Layer 3 of a small transformer language model trained on English Wikipedia (9 layers, counted from 0, width 64).
Take only the direct path to the model's output, skipping the later layers: a vector added to the residual stream pushes a token's score in proportion to its dot product with that token's output vector.

Output vectors of the tokens that the questions are about. A number n stands for n times 0.025.
"lish": 1 -5 -92 19 98 35 -34 -5 -73 41 -9 -48 10 92 57 -49 -63 -49 -2 44 -20 28 87 -32 25 -24 -43 36 -61 15 31 -71 14 29 65 6 -62 23 -60 -17 24 8 28 -59 70 46 59 -21 46 -32 -52 -100 -1 -47 -20 -58 151 -15 -2 -3 -43 32 45 9
"eated": -13 17 -100 22 164 21 -11 -23 -70 4 -20 -117 85 84 67 -37 -65 1 -13 -13 -66 17 71 -83 24 -90 23 24 -63 -30 39 6 48 39 18 34 -70 -18 -117 -50 -8 44 65 -53 39 -36 55 -16 76 -48 -56 -24 -2 -35 -14 -61 91 26 0 49 13 48 98 6
"erous": 40 -90 -65 -10 142 32 -35 -37 -89 -34 -18 -75 51 75 43 -73 -34 -115 43 20 34 17 47 -49 19 -25 52 33 7 -28 42 -2 16 -6 8 27 -65 22 -59 14 -40 0 35 -11 50 17 -19 -12 51 -68 -69 -92 18 23 -31 -58 106 54 9 67 7 50 18 21
"ards": 5 -83 14 12 98 -9 22 -42 -38 0 -31 -33 30 65 39 -31 -6 -12 57 -3 -15 13 -9 -17 -31 16 37 3 -42 15 29 -40 -4 43 23 8 -36 30 -26 -15 -5 -11 52 -32 39 -21 10 -17 35 -38 -41 -62 -59 -69 -13 -56 67 24 72 8 -1 49 -2 37
" |": -2 41 6 24 13 -10 -33 -42 45 43 -6 4 -20 11 -3 33 13 1 1 -28 2 -1 8 -29 14 6 2 -7 4 -25 -1 -7 -15 -19 -35 -13 0 -13 -40 47 -5 8 -18 26 8 40 -4 -21 2 -23 14 19 1 1 21 -5 2 -5 -13 -9 1 10 14 -30
"ies:": 24 44 -83 40 96 -3 6 14 -15 -74 -29 -39 41 75 49 -61 -90 -15 52 -21 -33 33 0 -64 21 -55 -14 25 14 -5 43 -35 2 29 9 -3 -72 1 0 -22 79 8 20 -10 58 -3 27 11 61 -29 -90 -32 -33 -69 -29 -43 100 4 44 -10 4 41 50 -44
"ably": 26 -7 -73 -38 139 -9 -8 -35 -9 -16 -19 -49 104 62 20 -61 -62 28 47 16 3 -51 33 -61 18 -37 -24 47 -20 -1 49 -23 -16 34 -11 12 -63 -13 -4 -42 16 10 100 -48 -1 25 16 0 55 -55 -55 -50 13 -36 -35 -26 101 -28 30 11 -9 41 44 -1
"aving": 2 1 -39 22 128 39 2 -25 -39 -39 -34 -86 70 68 59 -42 -24 -6 23 11 -11 57 33 -41 -20 -38 -15 5 -57 -6 52 -79 78 16 1 69 -40 -6 -49 57 -57 9 51 -113 55 -38 34 11 38 -76 -17 -46 6 -24 -10 -41 92 19 -41 22 18 37 -27 -2
"N/a": 116 -36 -191 -9 471 59 -11 88 -162 -175 -82 -296 211 251 164 -151 -139 -65 186 49 -101 108 119 -174 44 -161 -13 125 -292 -94 118 -112 144 108 33 51 -291 -12 -218 5 -24 41 190 -154 181 7 61 -54 234 -115 -256 -186 -112 -142 -111 -212 326 103 29 184 -10 226 77 53
"ize": -12 -28 -53 2 113 74 8 19 -38 -74 -6 -64 95 51 39 -62 -11 62 17 -7 -7 84 -18 -29 14 -9 -57 20 -20 -23 5 -28 -39 22 26 6 -48 27 -40 30 -15 6 3 -26 25 21 49 -61 45 -80 -46 -4 -38 -37 -20 -61 81 0 -21 -3 53 53 22 12
"otal": -17 -56 -68 -17 148 6 -40 53 -44 -56 -8 -67 89 73 67 -21 -86 -17 29 1 -12 29 69 -53 14 -124 5 72 2 -54 62 -39 24 22 -5 -10 -65 -17 6 -8 14 19 41 -30 -21 40 -10 -73 30 -28 -40 -20 11 -65 -29 -54 122 5 -7 63 -9 91 18 45
"onym": 27 -61 -13 29 125 20 16 33 -59 -42 -3 -64 52 76 54 -13 -42 5 58 29 -102 37 24 -51 25 -69 -34 6 -20 -24 16 -86 1 56 33 25 -58 -28 8 0 69 0 14 -37 55 18 -24 -48 15 0 14 -56 0 -71 -59 -57 126 -26 -33 54 3 47 24 -14
"ained": 29 61 -41 -20 92 -23 47 -13 23 -11 -14 -41 52 71 45 -91 -56 -29 8 -7 -55 -23 10 -42 16 -71 9 23 -24 -12 19 -21 26 8 9 29 -56 14 -31 -8 -30 33 73 42 14 -23 -45 -2 34 -44 -7 -19 -21 -18 -28 -44 79 -15 24 22 -8 10 46 26
"osed": 19 44 -65 34 93 14 29 0 -21 12 3 -35 35 71 48 -21 -42 -43 15 34 -73 -24 18 -80 40 -40 -19 31 -9 0 -7 -19 7 -6 -23 51 -46 21 -51 26 0 17 55 2 23 9 3 -19 10 -97 -3 -69 1 -25 -16 -38 84 22 -36 20 56 -7 24 -37
"al": -8 -20 11 29 36 -16 -1 5 -5 16 3 -6 -15 25 8 0 17 28 -41 27 1 0 -2 -1 -20 -4 -11 15 12 -17 53 -24 0 8 -2 -23 8 18 -7 -16 24 2 4 -9 -5 -7 19 -7 7 -26 -2 6 37 23 -29 -52 40 -45 -49 -31 -17 -1 7 31
"otes": 19 -12 -24 -12 110 -29 -8 14 -25 -51 -18 -47 72 73 52 -39 -35 -10 65 3 -15 7 43 -49 17 -63 -13 25 -54 -32 32 25 -46 43 -53 4 -51 15 20 -25 -23 25 26 -3 -6 18 14 -39 28 -50 -26 -27 -29 39 -27 -66 51 25 6 7 24 73 24 5
" is": 34 21 -29 21 56 -30 16 -2 4 23 -9 -8 2 2 10 -2 -20 -3 -8 2 9 -18 -9 1 -4 -13 16 -27 35 16 -16 14 -1 -4 -19 -2 -19 17 11 -3 -25 11 33 -28 -7 -20 -14 15 30 -50 15 1 -43 22 -19 -17 16 26 -42 -15 -32 27 24 32

Output weights of attention head 1. The head adds the sum of these rows, row i times number i of z. A number n stands for n times 0.0014.
o0: -104 -55 21 -48 349 -260 70 103 120 -115 -221 -177 -56 -33 -28 80 -222 51 219 -160 -32 175 -95 -25 -140 -159 322 62 -52 -102 -91 149 44 40 -60 -239 -15 -302 21 24 -6 -141 -353 -142 374 -80 261 27 232 271 118 -173 -3 -8 -103 -25 137 -89 233 105 105 195 -22 46
o1: 248 34 103 72 -73 -15 22 11 -29 -133 31 100 -235 -279 48 53 -97 6 127 75 21 127 -51 36 104 28 133 -108 -137 -23 143 109 -114 -67 -17 8 124 -24 151 79 -85 66 34 -27 119 -263 14 -4 -153 137 7 -108 84 -258 125 -17 -167 -65 -110 95 19 55 -187 109
o2: 16 68 10 22 58 -112 -139 18 -25 -54 -208 -145 -82 -19 -2 93 35 80 207 -206 6 -48 -106 22 -61 -54 3 154 27 13 0 -61 -121 -54 -69 -149 -128 31 42 103 5 -5 -34 212 114 -134 68 -213 173 58 102 -81 64 -86 364 51 -82 95 80 82 101 -83 -39 -21
o3: -88 -27 62 82 177 -20 70 -115 -92 -22 98 22 -39 -201 -236 -143 -77 -25 72 91 -153 144 -18 -71 9 -450 -88 233 -131 164 45 68 162 64 92 7 203 57 -6 -92 118 123 46 217 1 44 -169 -166 -1 -105 38 33 -117 -72 -17 -11 18 -63 128 -105 101 190 -36 -47
o4: -61 178 -100 87 -183 -207 269 65 120 85 96 -13 -150 315 -20 182 96 84 71 -38 -276 139 -144 35 186 -153 -115 84 23 -120 -231 -197 155 113 175 -329 -119 88 160 -29 -177 140 -127 169 -75 -90 -3 197 -53 -67 131 107 -259 -153 -171 -6 52 160 98 -113 -25 80 129 -252
o5: 41 -144 58 137 43 108 -16 0 -67 -64 18 -152 54 78 58 -111 219 25 -9 142 185 -88 78 26 -130 58 43 -146 -157 142 37 -202 68 -23 -65 -131 161 22 -455 248 -66 -51 36 -194 -74 119 -44 71 30 14 43 25 60 -19 16 37 -233 169 82 -55 29 -141 -4 72
o6: 81 56 -58 -140 -19 139 31 -413 126 91 152 -136 72 -296 128 -256 -122 -8 -39 315 182 -268 -243 40 -47 44 137 157 134 -258 57 -23 23 -304 -189 335 -51 62 -310 137 -53 -35 473 -37 -59 -40 -54 -165 -92 -171 161 64 107 107 317 261 4 42 -196 -87 33 71 277 -277
o7: -74 67 54 -126 276 39 -57 -238 -74 -89 20 -41 29 91 41 -223 -84 107 -17 26 48 -156 -153 -48 143 -216 102 11 199 -83 7 -108 -61 -78 -7 191 -112 93 12 34 -48 25 171 99 24 -57 33 -59 -118 -54 359 -17 -6 10 141 -18 3 209 -211 -60 140 21 50 -162
o8: 34 178 -27 10 -108 -258 81 62 -65 -127 -77 -165 -65 297 139 7 -110 112 -120 12 68 -266 26 141 -47 17 140 197 33 -12 5 69 -137 121 19 -120 44 59 56 -62 12 65 60 -43 87 -151 -105 38 76 -172 88 -97 88 -134 91 297 -111 -47 -155 -12 -243 81 122 -50
o9: -129 12 111 -7 288 -172 89 -29 -125 51 -208 137 -260 204 -170 -154 59 108 94 44 -190 0 -58 -265 -78 -134 -182 72 55 -50 400 215 56 255 95 4 -94 -43 202 -59 122 -146 -102 27 395 18 62 -134 74 289 -282 -221 245 -165 -77 149 36 -61 -154 -13 41 -139 80 -164
o10: -333 45 25 -74 5 -53 68 111 181 72 -63 15 -72 -205 -281 19 -59 -137 -12 -19 -64 4 78 188 9 6 66 -40 -161 123 57 56 129 215 179 -320 -67 -138 145 -239 -197 150 -49 108 100 -77 197 36 8 -15 2 32 70 -13 -180 64 -44 107 143 56 -20 -20 66 30
o11: 35 -55 84 -66 -50 134 125 -209 86 36 290 5 -65 71 -46 13 23 -23 -46 181 64 48 -105 -95 103 -177 23 -140 107 -87 -111 -206 80 -56 135 -10 -82 3 -79 138 40 202 117 28 -107 -142 -98 67 -146 -11 43 -50 254 6 9 -43 33 -48 -30 -83 93 -84 -44 -115
o12: 0 198 -115 153 56 -52 104 -282 -148 -80 27 6 -18 152 13 -115 -60 -29 46 153 177 -118 154 -53 -136 55 -130 75 -46 65 -26 81 180 117 -123 -170 72 -291 117 101 91 142 169 49 -65 -7 -76 99 -204 -158 190 62 -109 -48 -127 46 -52 119 99 -188 -27 -22 204 -283
o13: -9 285 -29 140 159 -30 -12 -116 9 85 56 -62 -141 5 -183 -25 -200 30 24 -140 -119 -77 6 -105 286 -135 -14 43 -45 -29 -184 176 -83 121 -204 -131 27 -87 185 -199 -75 -23 36 377 29 -105 -84 -193 20 -74 225 -57 -116 -112 142 6 127 19 180 63 -44 254 256 -82
o14: 195 -43 -80 25 229 -242 -29 202 109 -81 -168 -156 25 3 97 19 -53 125 101 -104 -154 55 -171 -152 5 45 174 -128 40 -11 62 188 -44 -53 -8 -102 -122 99 155 224 -369 37 60 -43 56 -55 -63 -165 51 -217 -202 72 -113 -65 17 -89 115 58 112 -6 63 166 164 145
o15: 74 -284 -89 -65 88 195 -155 77 -161 -238 12 24 -14 -309 -30 -122 -91 114 124 53 20 173 -22 76 -32 -287 -235 42 128 158 86 244 76 -139 -93 310 -218 96 284 -77 -30 86 -110 -106 214 143 101 -101 -119 -1 117 -54 34 176 129 -235 -16 -77 51 -127 103 158 -90 17
o16: -270 168 157 -67 -199 57 -270 -222 -157 -80 71 51 149 112 64 -188 48 116 -33 -93 -92 63 69 -26 294 -263 -184 -170 49 -45 26 -119 51 -68 -68 210 103 83 182 -223 -17 214 41 323 5 -73 -50 -91 159 97 63 18 -107 131 329 -88 -68 0 -175 130 55 -183 7 4
o17: -169 -154 66 -56 42 109 -120 148 28 -97 190 145 9 -277 116 -73 -1 -178 -59 -4 8 -9 -131 -53 -96 -253 9 -72 81 -93 -112 -59 -45 165 3 176 -48 -36 -37 -99 83 -10 -265 64 397 -159 230 -94 12 90 -85 -115 224 -58 50 110 121 98 87 216 36 -14 -61 126
o18: -144 192 -63 27 -121 -29 54 156 -2 102 67 17 193 -51 -12 150 -83 95 95 -68 -36 17 -14 -14 73 -93 97 16 165 -214 -376 85 66 -82 -119 -12 -21 -41 -201 -30 -81 59 151 155 -68 190 -38 -126 22 -18 -181 249 128 -129 148 -193 84 307 -265 -34 -178 -20 17 -9
o19: 131 -141 229 113 28 -150 -69 153 45 -141 -391 181 -4 -377 22 338 -118 44 220 104 -161 196 -165 11 -126 120 153 -21 -151 91 -161 98 -220 36 74 26 346 47 17 -224 146 1 -232 -41 178 119 -107 18 149 65 13 25 -66 -75 174 -16 -192 129 -125 225 -147 -58 -219 -185
o20: 141 290 -255 -68 -187 96 109 -99 -4 52 -121 -188 200 11 -13 -149 155 93 29 19 95 -24 -166 -92 -160 304 260 181 -68 -98 -399 -24 188 -364 -92 147 -207 178 -12 190 -71 -164 66 82 -153 142 -145 -136 -97 -17 -94 479 17 -207 84 -183 230 255 337 -169 67 20 46 -294
o21: 262 -11 31 4 -109 41 -25 -178 -4 -102 268 84 57 104 3 56 -185 -106 21 63 27 -8 -210 -277 28 81 30 23 -45 25 -10 -145 -17 -157 51 -73 -33 -88 77 102 28 -30 115 52 -208 75 -129 65 -119 73 124 131 174 -91 185 -112 27 131 -37 35 13 145 -299 5
o22: -46 53 -5 -34 58 127 -93 228 40 57 -23 110 -348 218 -29 189 5 -1 37 -5 -90 214 -83 87 26 -67 -189 -183 -12 -132 -71 -82 -118 -35 164 -62 79 -48 25 82 216 2 -288 122 -92 126 193 27 -32 -2 -77 14 113 -171 -20 -154 3 46 117 97 -51 -91 -208 87
o23: 274 -113 -77 55 -81 -7 162 69 109 -59 -227 -103 -204 416 -72 -1 -135 2 -80 270 139 161 -20 -112 -289 45 -85 32 -244 -33 -55 -15 25 -213 384 -50 2 -12 -170 190 83 -37 -69 -188 58 66 -87 106 -61 117 -78 -106 99 -107 -71 178 52 160 -127 164 -20 26 -49 23
o24: 132 -26 88 -61 -199 -254 -61 -14 -109 -86 10 210 -317 -226 36 28 -33 -73 147 83 -144 -83 -15 111 -39 107 -17 -38 -83 -299 37 3 29 31 -161 58 263 66 -4 -30 166 122 -212 232 -74 -50 -171 -36 40 209 74 15 -183 -3 312 108 -126 139 -3 24 182 74 112 -12
o25: -51 126 -77 51 -52 -79 23 -76 -92 30 100 -121 -37 -12 130 110 -127 -91 -249 55 165 20 -119 182 96 143 -16 31 -117 -144 -405 6 27 -139 65 -58 210 173 340 22 185 93 -60 115 -99 -77 -118 -324 -110 58 8 110 17 -23 82 -48 -218 86 -55 -74 241 161 74 -109
o26: 99 -28 -338 230 -316 -217 261 102 175 -29 -129 -17 75 -126 9 247 -22 71 124 -227 -47 122 16 99 -291 283 273 -5 -291 -52 50 -58 -53 155 -52 -49 107 89 77 195 -96 -163 -209 18 215 -50 -141 144 -89 -47 -92 108 -183 -305 37 -210 -26 158 144 -110 75 182 -73 199
o27: -181 -20 -33 -65 233 225 -159 98 6 44 64 175 -87 10 -191 50 40 -183 43 -149 26 210 -42 66 38 -312 -87 -186 23 -67 131 113 202 110 -18 -56 69 -109 12 -59 -208 -248 -245 -62 183 -30 251 11 -65 171 30 -54 -46 137 -327 43 232 -118 200 76 -13 97 20 -44
o28: 3 122 52 -46 -74 181 -19 88 179 65 -40 -85 40 -6 -19 -231 292 -31 -109 -83 122 -1 264 82 -140 -91 159 -14 21 -102 -66 46 11 -183 -26 124 -35 -285 48 -135 113 -60 -30 -93 34 256 -100 -7 -130 182 23 187 -15 -95 -37 -97 -168 70 -69 113 -138 -151 79 57
o29: 35 211 -114 90 -20 -32 230 -44 -179 -94 -202 -84 14 19 -228 -72 -172 10 28 144 202 -73 157 -55 -93 197 264 -34 -263 -73 -193 -31 177 144 -104 0 378 -77 -209 114 117 -97 74 60 -197 -53 -37 116 28 74 31 -34 -85 -90 -190 2 51 179 87 -209 131 41 56 -29
o30: -60 12 41 37 23 165 34 -22 92 -11 -11 -81 5 -242 -22 -16 170 -51 -55 -102 205 -258 105 17 116 -109 49 -73 -131 -3 150 -44 179 12 19 83 167 -98 -16 151 47 44 56 -198 -3 -49 15 -117 -136 37 117 -9 -7 -132 -18 -23 189 20 -206 79 55 -201 -133 118
o31: 14 157 -67 156 -140 -172 -157 -151 -32 -35 -105 -113 160 -32 58 -112 251 5 -32 126 -1 97 -201 -87 -78 -201 -26 117 169 36 -64 -237 -143 34 144 -5 89 172 7 20 -1 132 122 195 -92 -127 -277 188 -48 169 -24 -64 -217 -49 129 -15 -119 19 151 74 328 -298 213 36

Each question shows a token from some text and the vector z that the head gathered there. A number n stands for n times 0.0059.

" system": -49 -11 16 -19 -15 -4 -39 -35 35 29 -3 -30 -95 -5 -18 7 79 60 -50 90 -161 -53 35 -44 20 -47 -100 39 -85 -77 -8 33
Which three tokens does it push up most, strongest first? "onym", "al", "lish"

" spec": 16 75 -71 -29 -15 -4 -92 -78 97 -46 18 -173 49 24 83 45 -53 -208 -47 29 87 -64 9 34 94 70 61 -84 78 106 -2 -45
Which of these tokens does it push up most? " is"

" then": -109 -136 86 -166 -4 -35 147 56 -93 -357 -129 -12 -97 -3 82 80 71 -28 261 -106 312 4 -85 -176 -189 61 72 -69 55 -173 22 -18
Which of these tokens does it push up most? "ize"

" event": -16 -36 95 -16 -57 -86 48 -5 57 -73 113 -14 -34 144 -51 62 133 -9 186 -63 47 -60 -48 -124 -252 -5 -5 134 22 -129 -16 -69
Which two tokens does it push up most, strongest first? "eated", "otal"

",": -1 -24 27 34 -31 -21 -3 29 -43 -43 -80 -34 -36 -16 31 46 29 19 39 59 69 -13 -23 -24 -17 21 32 -29 13 -9 -19 29
Which two tokens does it push up most, strongest first? "ize", "otes"

"les": 8 -11 2 38 1 19 -36 -70 -9 -24 39 -15 2 -4 -6 -12 -11 -11 27 37 -18 -60 3 8 6 -11 11 21 11 47 14 54
Which of these tokens does it push up most? "ards"

" by": -20 82 34 -91 -103 49 75 -52 12 -33 18 -43 -56 -121 34 88 0 18 -108 -55 -29 -72 -51 15 14 -49 44 -52 7 -51 63 12
Which of these tokens does it push up most? "aving"

"ict": 48 86 42 -63 2 21 -80 10 -46 34 32 -1 -6 93 111 -73 4 -104 95 74 49 79 22 -80 2 -24 56 -4 -21 64 47 -63
Pushed down most: "lish"

" will": -88 -62 -26 -140 -102 110 102 39 -41 -53 -73 28 62 -174 -38 -2 -25 -28 -39 -78 59 26 -128 12 -100 -57 -48 -39 17 -24 -11 8
Which three tokens does it push up most, strongest first? "aving", "erous", "ably"

" Ed": 67 44 54 21 -11 -45 -53 -23 -69 101 25 27 12 87 44 -37 -56 -84 -29 -3 81 47 25 -29 -21 -34 -22 1 -62 83 12 -93
Which two tokens does it push up most, strongest first? "N/a", "ies:"

"ens": 10 81 -67 -17 -3 23 -75 -90 68 -66 16 -145 41 31 65 9 -42 -171 -35 39 81 -56 -6 5 98 65 69 -48 74 104 -3 -14
Which of these tokens does it push up most? " is"

" and": 0 25 28 -26 -52 -1 95 70 -110 114 -21 53 18 -50 -18 1 5 47 -25 -10 104 78 -30 -2 35 -67 -13 -4 11 -12 22 22
Pushed down most: " is"

" $": -69 -84 49 -36 -69 8 54 -4 -116 -199 -59 -57 -140 -20 73 32 51 -24 140 68 199 -33 9 -93 -69 28 32 -18 102 -91 32 -46
Which two tokens does it push up most, strongest first? "ize", " |"

"ra": 14 3 -37 58 -28 -43 -61 -13 -47 120 -1 18 -107 -5 -24 29 75 83 -36 15 -108 -16 26 -17 81 2 -73 56 -14 -31 -2 34
Pushed down most: " is"

"\\": -38 -22 27 5 -104 -5 26 -21 -90 -77 -36 -47 -74 -21 -8 9 10 -31 65 121 81 -23 5 -27 -36 6 7 -5 82 -10 44 -24
Which two tokens does it push up most, strongest first? " |", "ize"

" 1970": 44 -12 15 9 6 -54 -89 -8 65 141 39 -9 -78 -8 -25 55 -11 89 -69 7 -159 -60 25 15 -32 -9 -62 43 -39 -82 -2 26
Pushed down most: " |"